Layer 4 of a small transformer language model trained on English Wikipedia (8 layers, counted from 0, width 64).
A neuron's activation on a vector x is SiLU(gate . x) times (in . x), where the dot is the dot product.
The model reads these tokens: " Zh" "uge" " Jin" "g" " did" " not" " return" " to" " We" "i" " and" " instead" " remained" " in" " Wu" " where" " he" " served" " as" " an" " officer" " in" " his" " new" " state"

The vector x that enters this layer's MLP at each token. A number n stands for (n - 500) times 0.011.
0 " Zh": 581,398,467,276,634,800,481,524,517,432,782,469,769,334,383,618,540,445,517,425,449,189,643,576,619,479,695,476,639,407,498,418,373,395,106,400,298,496,366,762,676,543,627,558,522,472,554,374,493,356,293,620,501,714,659,615,687,621,129,396,543,520,557,594
1 "uge": 668,374,513,249,653,798,403,408,506,620,524,552,662,317,434,595,399,352,553,358,440,236,628,539,644,489,570,402,484,409,468,444,345,771,63,594,394,464,463,729,605,566,601,502,910,550,500,526,381,508,452,570,408,666,389,716,491,677,179,406,576,243,542,489
2 " Jin": 598,270,416,385,625,758,582,527,379,624,620,448,814,318,417,664,511,638,533,322,481,288,705,821,536,494,627,550,563,416,474,619,518,425,139,290,310,483,421,425,583,520,631,675,438,625,507,554,368,491,222,579,436,690,628,639,769,493,152,389,452,519,377,495
3 "g": 798,335,345,291,657,724,446,325,396,607,602,440,755,312,394,562,371,727,529,286,539,294,636,615,633,555,806,475,526,378,507,602,500,509,29,354,316,483,434,468,635,552,656,512,610,518,509,577,443,577,293,550,491,637,669,548,715,570,257,370,591,503,515,411
4 " did": 670,588,529,451,693,456,477,878,697,226,462,502,578,299,809,602,370,703,593,408,511,564,244,606,636,320,554,290,374,567,552,504,418,418,399,652,459,688,422,499,586,551,699,469,422,596,682,349,366,523,491,555,561,813,610,680,299,256,375,568,645,420,326,627
5 " not": 736,479,473,314,781,358,444,689,546,361,307,492,633,463,513,601,446,608,502,509,237,455,176,575,663,431,284,401,410,535,432,521,682,606,724,743,562,471,312,660,714,657,551,581,387,509,676,318,374,436,535,572,281,400,652,624,513,340,672,735,587,632,162,665
6 " return": 620,566,402,342,687,498,165,677,699,462,263,574,707,327,634,545,533,704,480,536,403,455,249,558,660,478,336,427,257,522,553,597,627,507,684,610,634,466,322,592,571,482,791,534,454,572,749,444,350,297,664,266,562,332,509,565,530,450,708,718,481,673,147,552
7 " to": 690,584,408,489,489,372,714,670,612,456,502,577,419,343,688,674,398,626,537,286,305,659,367,446,918,475,233,522,525,503,493,429,604,387,498,707,460,404,312,690,597,611,575,602,384,560,697,370,363,454,604,718,190,392,495,664,527,222,505,600,432,526,230,514
8 " We": 313,450,305,532,551,317,272,558,557,407,262,634,542,235,528,749,482,620,572,292,490,433,543,615,608,547,158,496,634,491,433,431,660,496,616,638,534,609,159,729,683,406,482,605,413,471,769,347,478,240,226,408,541,513,600,578,580,458,134,677,376,395,522,666
9 "i": 657,631,613,458,635,497,222,603,633,209,425,600,735,269,575,623,641,450,271,429,678,406,438,683,732,559,466,431,525,207,557,678,369,512,303,377,394,650,342,421,570,423,668,533,432,160,624,516,613,526,307,612,512,675,696,771,650,516,358,514,512,427,663,497
10 " and": 636,507,525,451,564,427,514,539,481,387,615,507,512,288,668,779,358,575,534,186,348,519,391,486,959,476,375,583,481,533,521,300,465,390,394,565,356,575,248,578,549,687,541,695,411,505,729,464,393,533,488,795,264,468,589,732,521,183,447,451,489,455,337,542
11 " instead": 634,549,374,383,604,456,545,533,520,415,383,453,636,316,585,646,413,712,458,364,267,420,373,654,528,313,182,510,577,330,218,400,599,452,487,752,557,764,288,424,728,466,518,796,550,310,745,266,433,406,414,721,393,377,395,589,591,307,711,585,650,520,383,643
12 " remained": 531,621,439,411,640,336,553,694,498,367,358,360,702,382,470,576,354,669,585,257,218,528,379,659,721,563,310,520,280,508,483,500,654,505,575,855,603,512,278,552,682,578,567,776,284,596,703,474,420,432,640,641,313,443,504,541,425,463,584,624,502,520,95,767
13 " in": 654,613,458,313,559,388,631,623,595,399,612,417,475,382,690,547,442,635,553,359,233,667,381,608,867,414,193,483,520,454,574,433,631,353,642,555,479,379,180,635,665,547,633,590,213,487,618,489,381,383,562,750,275,385,391,622,528,171,626,560,475,606,326,437
14 " Wu": 465,428,392,430,399,462,364,351,631,342,582,402,652,200,486,884,556,579,579,354,719,401,379,638,527,561,310,586,581,402,564,538,729,477,292,355,466,482,195,559,351,370,641,730,574,665,711,517,413,207,202,525,358,534,511,664,544,305,321,571,366,382,538,766
15 " where": 477,624,512,326,451,496,422,603,562,434,606,387,547,287,608,695,517,589,568,359,362,407,306,319,876,510,234,451,446,345,577,421,465,273,345,906,481,528,406,723,651,579,478,555,573,501,865,298,373,364,376,770,547,401,443,609,489,255,509,381,547,522,547,448
16 " he": 542,579,474,429,578,463,472,588,672,366,590,389,483,176,564,831,380,560,669,449,376,475,311,333,675,630,97,340,546,356,448,416,653,393,463,654,574,694,373,372,648,561,398,725,489,364,896,409,456,380,493,590,514,536,506,529,460,365,489,492,557,245,391,744
17 " served": 568,629,490,456,565,360,593,617,598,434,353,456,590,438,472,626,407,611,466,454,135,456,329,534,801,668,262,516,144,427,519,452,555,437,284,703,489,351,354,569,637,476,547,749,509,517,798,489,256,329,576,700,317,438,541,460,495,366,695,653,454,636,164,715
18 " as": 625,454,455,382,450,333,484,495,577,543,331,450,709,394,494,594,467,601,480,213,508,410,485,665,801,574,344,582,608,566,442,470,526,329,501,737,532,701,127,534,758,455,560,670,259,273,520,377,365,435,658,840,395,612,521,484,550,313,614,327,392,414,146,347
19 " an": 552,641,514,392,440,374,375,637,506,488,428,328,701,232,534,603,466,517,563,448,423,608,427,514,780,427,221,527,403,334,405,483,572,590,585,713,627,551,176,552,635,519,478,657,390,705,548,692,358,531,751,551,181,568,477,746,552,344,458,479,611,613,255,892
20 " officer": 438,604,391,395,587,322,332,657,549,453,178,508,621,412,296,772,390,577,429,561,562,435,377,498,709,658,143,551,254,199,512,584,725,391,581,571,530,572,268,191,615,547,412,542,350,432,560,440,225,482,253,543,502,460,444,505,505,550,660,726,485,649,330,809
21 " in": 521,621,340,306,473,424,742,595,598,441,747,463,693,456,595,503,479,555,477,281,295,488,458,656,854,431,363,456,633,324,555,420,492,238,443,409,508,545,155,538,722,381,645,568,248,345,617,452,280,417,634,785,342,519,481,547,461,364,440,318,333,619,339,287
22 " his": 506,518,446,494,514,446,597,696,457,567,452,357,582,128,518,592,346,513,683,495,273,506,454,495,855,721,255,392,467,380,447,446,725,477,503,734,518,625,106,312,658,553,475,545,370,607,564,465,452,579,685,629,304,560,562,734,497,340,617,524,499,574,275,704
23 " new": 479,617,463,483,439,306,424,582,455,517,258,419,595,212,472,627,450,559,496,661,347,391,294,658,838,582,469,450,252,288,517,559,643,539,689,652,596,691,155,332,562,550,417,540,527,717,724,548,269,444,538,611,381,359,499,705,470,518,522,715,516,675,233,466
24 " state": 583,655,358,506,536,542,222,578,274,253,315,624,594,374,412,525,501,604,444,603,655,476,258,683,687,423,167,401,482,143,694,524,445,543,654,410,544,500,168,203,595,663,466,606,434,656,657,495,302,595,303,531,504,525,395,566,541,685,716,696,519,589,318,436

Each question shows the input weights of one neuron of the MLP. A number n stands for (n - 500) times 0.0014.

n377 gate: 468,541,399,599,591,506,295,425,425,531,652,371,518,532,527,513,300,675,458,368,562,386,486,413,698,606,514,593,413,715,575,468,494,576,514,587,450,673,439,424,457,582,514,608,638,375,515,521,559,458,381,536,663,516,460,532,454,525,481,489,616,554,601,396
n377 in: 478,454,444,426,470,521,477,485,614,666,590,488,617,357,557,530,607,341,578,508,521,428,609,589,355,264,563,509,512,457,597,519,328,547,547,615,541,503,473,527,395,541,385,583,458,515,601,335,369,639,595,477,524,630,419,488,664,367,600,758,398,682,461,660
On which token does it fire most, and how strongly? 11 " instead", at about 1.6

n279 gate: 648,669,643,538,455,678,527,503,500,503,503,386,422,679,687,365,497,689,315,667,443,407,594,535,284,387,471,494,513,411,623,583,466,294,364,466,329,619,396,627,439,472,536,437,468,382,562,457,590,471,307,543,675,546,442,418,581,595,442,405,561,419,408,345
n279 in: 397,512,666,526,521,579,525,602,402,535,466,285,457,540,662,395,500,488,400,363,430,453,580,500,533,491,588,497,611,413,345,336,472,549,430,387,700,593,521,404,541,528,527,570,708,464,651,311,583,474,458,474,696,631,417,557,647,419,596,386,651,469,570,531
It fires most on token 0 " Zh"

n339 gate: 588,421,472,449,460,334,697,541,613,416,500,555,473,632,518,393,404,277,480,476,683,497,449,469,484,646,400,641,568,497,351,512,369,329,379,475,399,535,410,441,523,343,517,474,401,678,442,577,671,520,476,473,534,492,391,494,546,607,397,362,594,509,480,481
n339 in: 460,342,479,608,456,595,466,415,480,641,487,495,577,564,563,546,639,701,606,476,444,516,521,389,520,482,596,495,392,431,503,363,660,559,418,480,638,495,395,375,448,520,442,412,598,290,606,548,487,528,455,547,372,588,670,444,474,421,587,551,441,394,485,470
On which token does it fire most, and how strongly? 18 " as", at about 0.43

n110 gate: 442,512,548,496,476,514,375,568,443,512,535,537,578,458,502,511,530,429,466,504,398,583,460,556,403,368,444,358,438,496,528,537,403,502,496,560,426,446,390,540,621,486,496,316,456,634,475,473,362,464,465,494,498,533,378,453,518,556,469,554,496,567,488,595
n110 in: 584,523,516,464,425,412,457,650,544,547,469,523,613,646,358,518,453,600,471,441,579,489,619,509,566,656,477,572,534,377,349,505,628,580,408,585,448,548,558,487,411,428,505,596,536,547,553,575,616,525,585,491,527,469,509,628,594,605,507,480,575,462,426,553
Its two highest activations, in order, are on tokens 19 " an", 20 " officer"

n222 gate: 651,262,548,614,516,548,467,555,357,513,568,633,345,569,561,610,347,588,535,402,272,458,532,484,730,629,381,516,541,467,642,434,383,623,412,528,470,527,461,453,516,577,523,375,579,457,526,444,560,538,319,707,561,299,445,703,416,626,448,421,606,373,687,478
n222 in: 470,437,510,474,420,432,647,540,639,406,551,479,341,566,545,506,492,591,350,520,497,529,572,466,476,612,503,508,587,679,455,355,514,314,531,467,340,452,400,529,444,459,599,601,518,489,451,577,505,547,627,566,404,569,580,343,664,492,546,531,500,481,222,556
It fires most on token 10 " and"

n260 gate: 534,549,619,411,545,555,516,380,514,646,516,508,476,457,550,221,475,519,461,547,384,435,584,522,497,475,469,617,450,454,322,636,403,442,572,500,597,633,372,652,486,641,525,385,375,575,617,306,474,461,604,629,537,511,500,546,386,340,508,458,487,562,644,327
n260 in: 509,545,511,362,529,494,329,521,497,574,430,567,442,431,491,532,488,733,561,578,554,541,381,437,487,389,332,310,704,441,424,494,218,482,523,606,479,497,412,420,529,480,515,557,477,556,524,476,440,729,453,480,611,508,360,393,397,303,439,388,434,485,595,438
It fires most on token 15 " where"

n217 gate: 506,405,570,286,398,448,332,635,464,503,518,419,506,312,321,623,393,431,647,428,479,540,630,491,448,441,512,463,744,654,372,545,645,621,539,592,436,388,469,327,704,616,419,456,616,412,535,551,516,512,656,607,624,414,565,487,487,518,432,363,541,581,506,372
n217 in: 455,564,454,633,464,365,418,403,490,510,687,388,481,484,516,420,351,629,505,548,464,593,440,577,410,516,402,561,459,497,490,519,508,439,599,372,408,571,450,530,606,592,349,635,472,566,553,380,356,385,485,383,334,527,666,450,513,558,401,436,444,476,612,542
It fires most on token 16 " he"

n23 gate: 459,646,482,460,447,433,702,484,530,555,524,397,338,618,529,524,362,449,534,597,598,463,373,417,334,503,623,445,469,409,572,471,545,621,512,432,494,691,494,649,571,426,615,630,540,399,450,720,465,491,585,414,534,515,646,525,525,643,485,842,558,487,305,604
n23 in: 425,375,542,338,503,469,495,737,495,428,375,503,447,433,491,708,522,423,603,370,508,402,627,355,450,356,640,430,380,486,562,538,606,593,506,322,573,642,560,439,497,587,542,483,539,606,566,517,407,336,503,519,542,446,424,546,446,539,548,633,617,300,531,492
On which token does it fire most, and how strongly? 23 " new", at about 1.7

n223 gate: 440,335,555,476,426,555,491,682,290,546,581,512,529,290,546,442,476,452,537,654,269,395,717,485,555,370,654,372,610,557,388,611,532,299,454,476,690,547,559,576,608,509,578,490,567,658,491,602,532,652,571,473,581,485,268,434,578,439,485,463,544,426,512,464
n223 in: 615,554,492,536,430,315,422,489,434,469,435,411,642,393,706,276,420,627,523,577,431,627,539,505,529,479,420,526,456,436,403,588,511,516,567,664,557,374,484,595,609,480,589,615,624,614,516,589,548,644,505,448,615,518,521,540,453,431,502,467,446,351,521,475
It fires most on token 22 " his"

n10 gate: 580,529,543,438,606,543,625,630,452,675,419,525,408,542,444,703,522,713,531,393,506,441,491,534,437,785,643,488,408,529,403,599,594,506,665,467,435,352,450,390,668,380,506,574,660,379,605,474,500,466,417,518,635,452,463,605,607,485,631,432,632,428,724,401
n10 in: 485,423,447,497,620,347,475,482,402,459,497,319,428,574,500,592,633,439,503,456,524,464,494,364,664,455,497,529,512,476,584,316,223,306,509,546,621,628,645,500,366,563,764,457,518,619,543,552,404,479,452,483,239,664,497,406,503,512,543,497,432,366,462,497
Its two highest activations, in order, are on tokens 15 " where", 16 " he"

n230 gate: 597,458,540,619,636,409,610,583,391,631,507,361,567,495,495,587,480,473,495,507,336,528,643,455,480,431,510,366,571,477,557,379,367,426,367,488,516,592,477,543,602,667,377,652,553,537,521,474,558,460,461,544,567,638,490,508,528,618,585,540,394,412,379,429
n230 in: 531,581,556,560,663,534,474,560,477,607,527,531,477,366,539,550,513,379,422,502,427,559,456,524,522,496,520,448,537,498,443,522,507,623,325,512,473,504,399,560,613,538,437,493,616,442,540,444,406,468,394,362,496,544,598,549,603,521,606,376,412,520,410,500
It fires most on token 1 "uge"

n99 gate: 348,430,425,460,528,396,451,393,537,475,590,528,495,599,561,319,517,490,448,486,495,553,603,644,497,394,545,657,614,492,518,661,469,521,488,404,558,421,452,547,616,519,346,423,570,593,585,388,466,458,510,495,432,461,525,449,574,453,668,721,476,445,443,374
n99 in: 380,496,430,442,504,390,455,412,520,442,533,531,536,512,613,415,532,506,512,481,446,589,569,640,577,399,460,628,520,440,459,566,540,442,452,446,498,437,459,558,617,541,350,446,508,562,570,400,477,393,537,479,415,494,524,426,551,494,579,611,439,511,502,412
Its two highest activations, in order, are on tokens 13 " in", 21 " in"

n104 gate: 441,441,664,343,456,581,620,578,630,374,455,423,503,537,486,503,465,428,595,356,441,565,391,400,592,522,595,379,530,422,456,348,511,610,505,576,645,586,470,425,557,663,569,559,468,575,506,649,675,551,469,508,349,458,610,620,552,540,367,546,546,537,637,605
n104 in: 529,495,653,418,402,523,601,521,575,591,507,575,636,588,418,685,577,361,477,502,546,518,404,352,488,331,634,464,411,471,386,388,513,447,566,446,745,566,435,629,443,502,521,603,408,600,558,532,479,439,608,433,484,428,583,568,487,607,461,447,412,438,457,493
On which token does it fire most, and how strongly? 19 " an", at about 6.4

n343 gate: 433,387,322,468,634,383,434,419,371,497,629,494,531,659,469,503,388,535,485,300,404,459,634,547,666,515,470,617,658,497,587,454,423,384,491,415,389,463,476,558,541,580,431,439,521,639,563,586,433,704,407,583,307,329,307,530,497,345,573,535,452,497,520,414
n343 in: 460,593,386,433,652,581,476,457,434,433,448,344,660,427,548,413,522,629,332,589,639,475,588,522,396,333,548,394,600,569,463,564,359,424,608,438,465,436,323,458,539,554,443,546,467,402,586,497,395,572,583,481,508,611,455,402,358,600,376,475,495,324,597,310
It fires most on token 21 " in"

n15 gate: 478,404,458,432,548,568,465,403,328,576,603,604,620,415,424,453,379,487,526,493,416,317,548,560,562,476,505,463,508,365,561,429,431,429,343,439,517,535,527,638,357,490,404,527,466,392,449,758,473,607,497,617,615,500,662,589,562,516,490,641,570,386,445,505
n15 in: 468,433,593,516,550,409,571,441,411,330,599,651,591,460,566,338,464,477,539,502,410,505,432,707,491,524,453,578,427,374,545,573,525,505,459,487,402,388,381,513,566,225,555,591,427,503,476,484,397,516,532,500,587,525,721,567,487,629,410,459,532,462,474,568
On which three tokens does it fire most, strongest first? 2 " Jin", 0 " Zh", 3 "g"

n255 gate: 333,500,534,582,571,643,589,638,491,552,584,553,581,430,669,510,347,509,442,669,701,556,549,335,372,584,599,399,558,462,360,598,584,557,367,515,384,456,437,539,364,497,543,570,482,440,327,519,698,473,503,408,646,574,435,585,456,655,344,594,561,661,436,705
n255 in: 467,619,398,494,497,627,497,507,453,392,600,458,784,507,659,432,828,651,465,512,399,468,484,640,442,500,587,529,506,530,701,394,597,434,415,562,332,479,542,487,326,546,439,454,468,336,411,463,547,640,344,299,481,426,552,428,412,354,549,735,388,463,513,488
It fires most on token 0 " Zh"

n332 gate: 580,438,704,601,411,497,502,330,644,582,460,326,623,508,453,509,518,635,438,665,433,542,518,397,529,447,349,464,443,508,476,546,492,508,487,552,655,577,669,495,518,528,595,602,528,465,639,508,411,495,552,676,379,525,547,420,553,410,512,412,586,495,590,495
n332 in: 569,503,662,483,338,574,470,356,640,500,618,400,552,320,400,544,628,600,468,500,512,552,505,421,464,405,435,372,406,612,653,492,456,526,534,452,612,599,533,510,545,536,500,541,539,337,607,469,479,579,659,596,420,572,465,429,573,468,524,500,481,508,402,534
It fires most on token 16 " he"

n291 gate: 605,450,640,528,446,615,473,353,461,466,401,655,428,576,500,415,424,461,508,492,674,574,446,786,379,654,432,396,290,370,583,634,515,456,522,538,550,516,477,466,401,352,571,488,452,628,575,547,465,556,392,405,434,495,497,636,592,539,505,567,677,497,413,527
n291 in: 553,475,559,371,375,634,421,494,539,366,437,527,434,497,634,644,567,468,613,364,340,476,408,623,540,462,516,452,347,492,505,564,591,503,516,482,492,441,533,329,335,490,497,581,438,669,406,531,652,580,316,437,481,544,495,597,511,465,523,519,672,492,492,691
On which three tokens does it fire most, strongest first? 24 " state", 14 " Wu", 20 " officer"

n165 gate: 434,715,453,550,411,522,581,517,505,538,489,480,523,491,421,380,309,503,398,368,561,681,548,409,488,565,458,500,379,619,649,615,384,558,390,540,465,601,590,632,653,565,374,534,525,452,392,566,653,442,604,412,475,368,424,392,542,382,580,404,569,404,550,365
n165 in: 461,397,376,651,497,425,390,554,418,454,429,429,525,524,577,704,573,506,483,462,454,711,559,462,589,426,655,413,593,616,417,416,491,588,537,416,610,425,740,676,582,568,688,467,575,536,694,560,476,477,514,523,565,607,582,548,589,506,377,656,602,583,509,661
It fires most on token 21 " in"

n128 gate: 506,411,628,544,468,376,463,455,455,411,512,521,482,571,575,414,554,430,460,494,504,538,548,608,460,392,584,672,469,494,542,578,487,507,378,390,533,520,517,481,626,597,496,506,639,554,566,480,559,488,584,579,489,464,443,661,464,599,516,591,482,546,454,494
n128 in: 535,509,570,488,414,408,443,524,471,402,542,534,511,495,512,463,510,518,485,491,457,569,514,547,542,413,503,645,430,436,498,559,512,460,374,437,489,503,476,535,554,599,471,531,540,526,600,458,488,472,579,562,425,453,421,598,464,573,513,578,468,548,448,503
It fires most on token 23 " new"

n176 gate: 510,513,660,505,618,512,518,580,443,510,550,557,500,627,555,514,605,469,471,623,485,611,436,529,464,493,603,308,568,533,557,482,348,670,464,516,485,601,463,439,645,324,530,439,532,603,595,370,500,434,427,540,569,536,342,460,458,522,570,534,614,377,437,448
n176 in: 518,512,587,522,506,456,481,506,442,539,523,476,555,562,498,602,597,504,502,595,425,590,468,484,466,484,504,405,559,537,474,469,490,539,419,521,425,523,340,494,574,318,512,502,439,432,612,419,444,429,456,569,546,575,303,592,502,537,529,557,538,513,377,512
On which token does it fire most, and how strongly? 4 " did", at about 3.8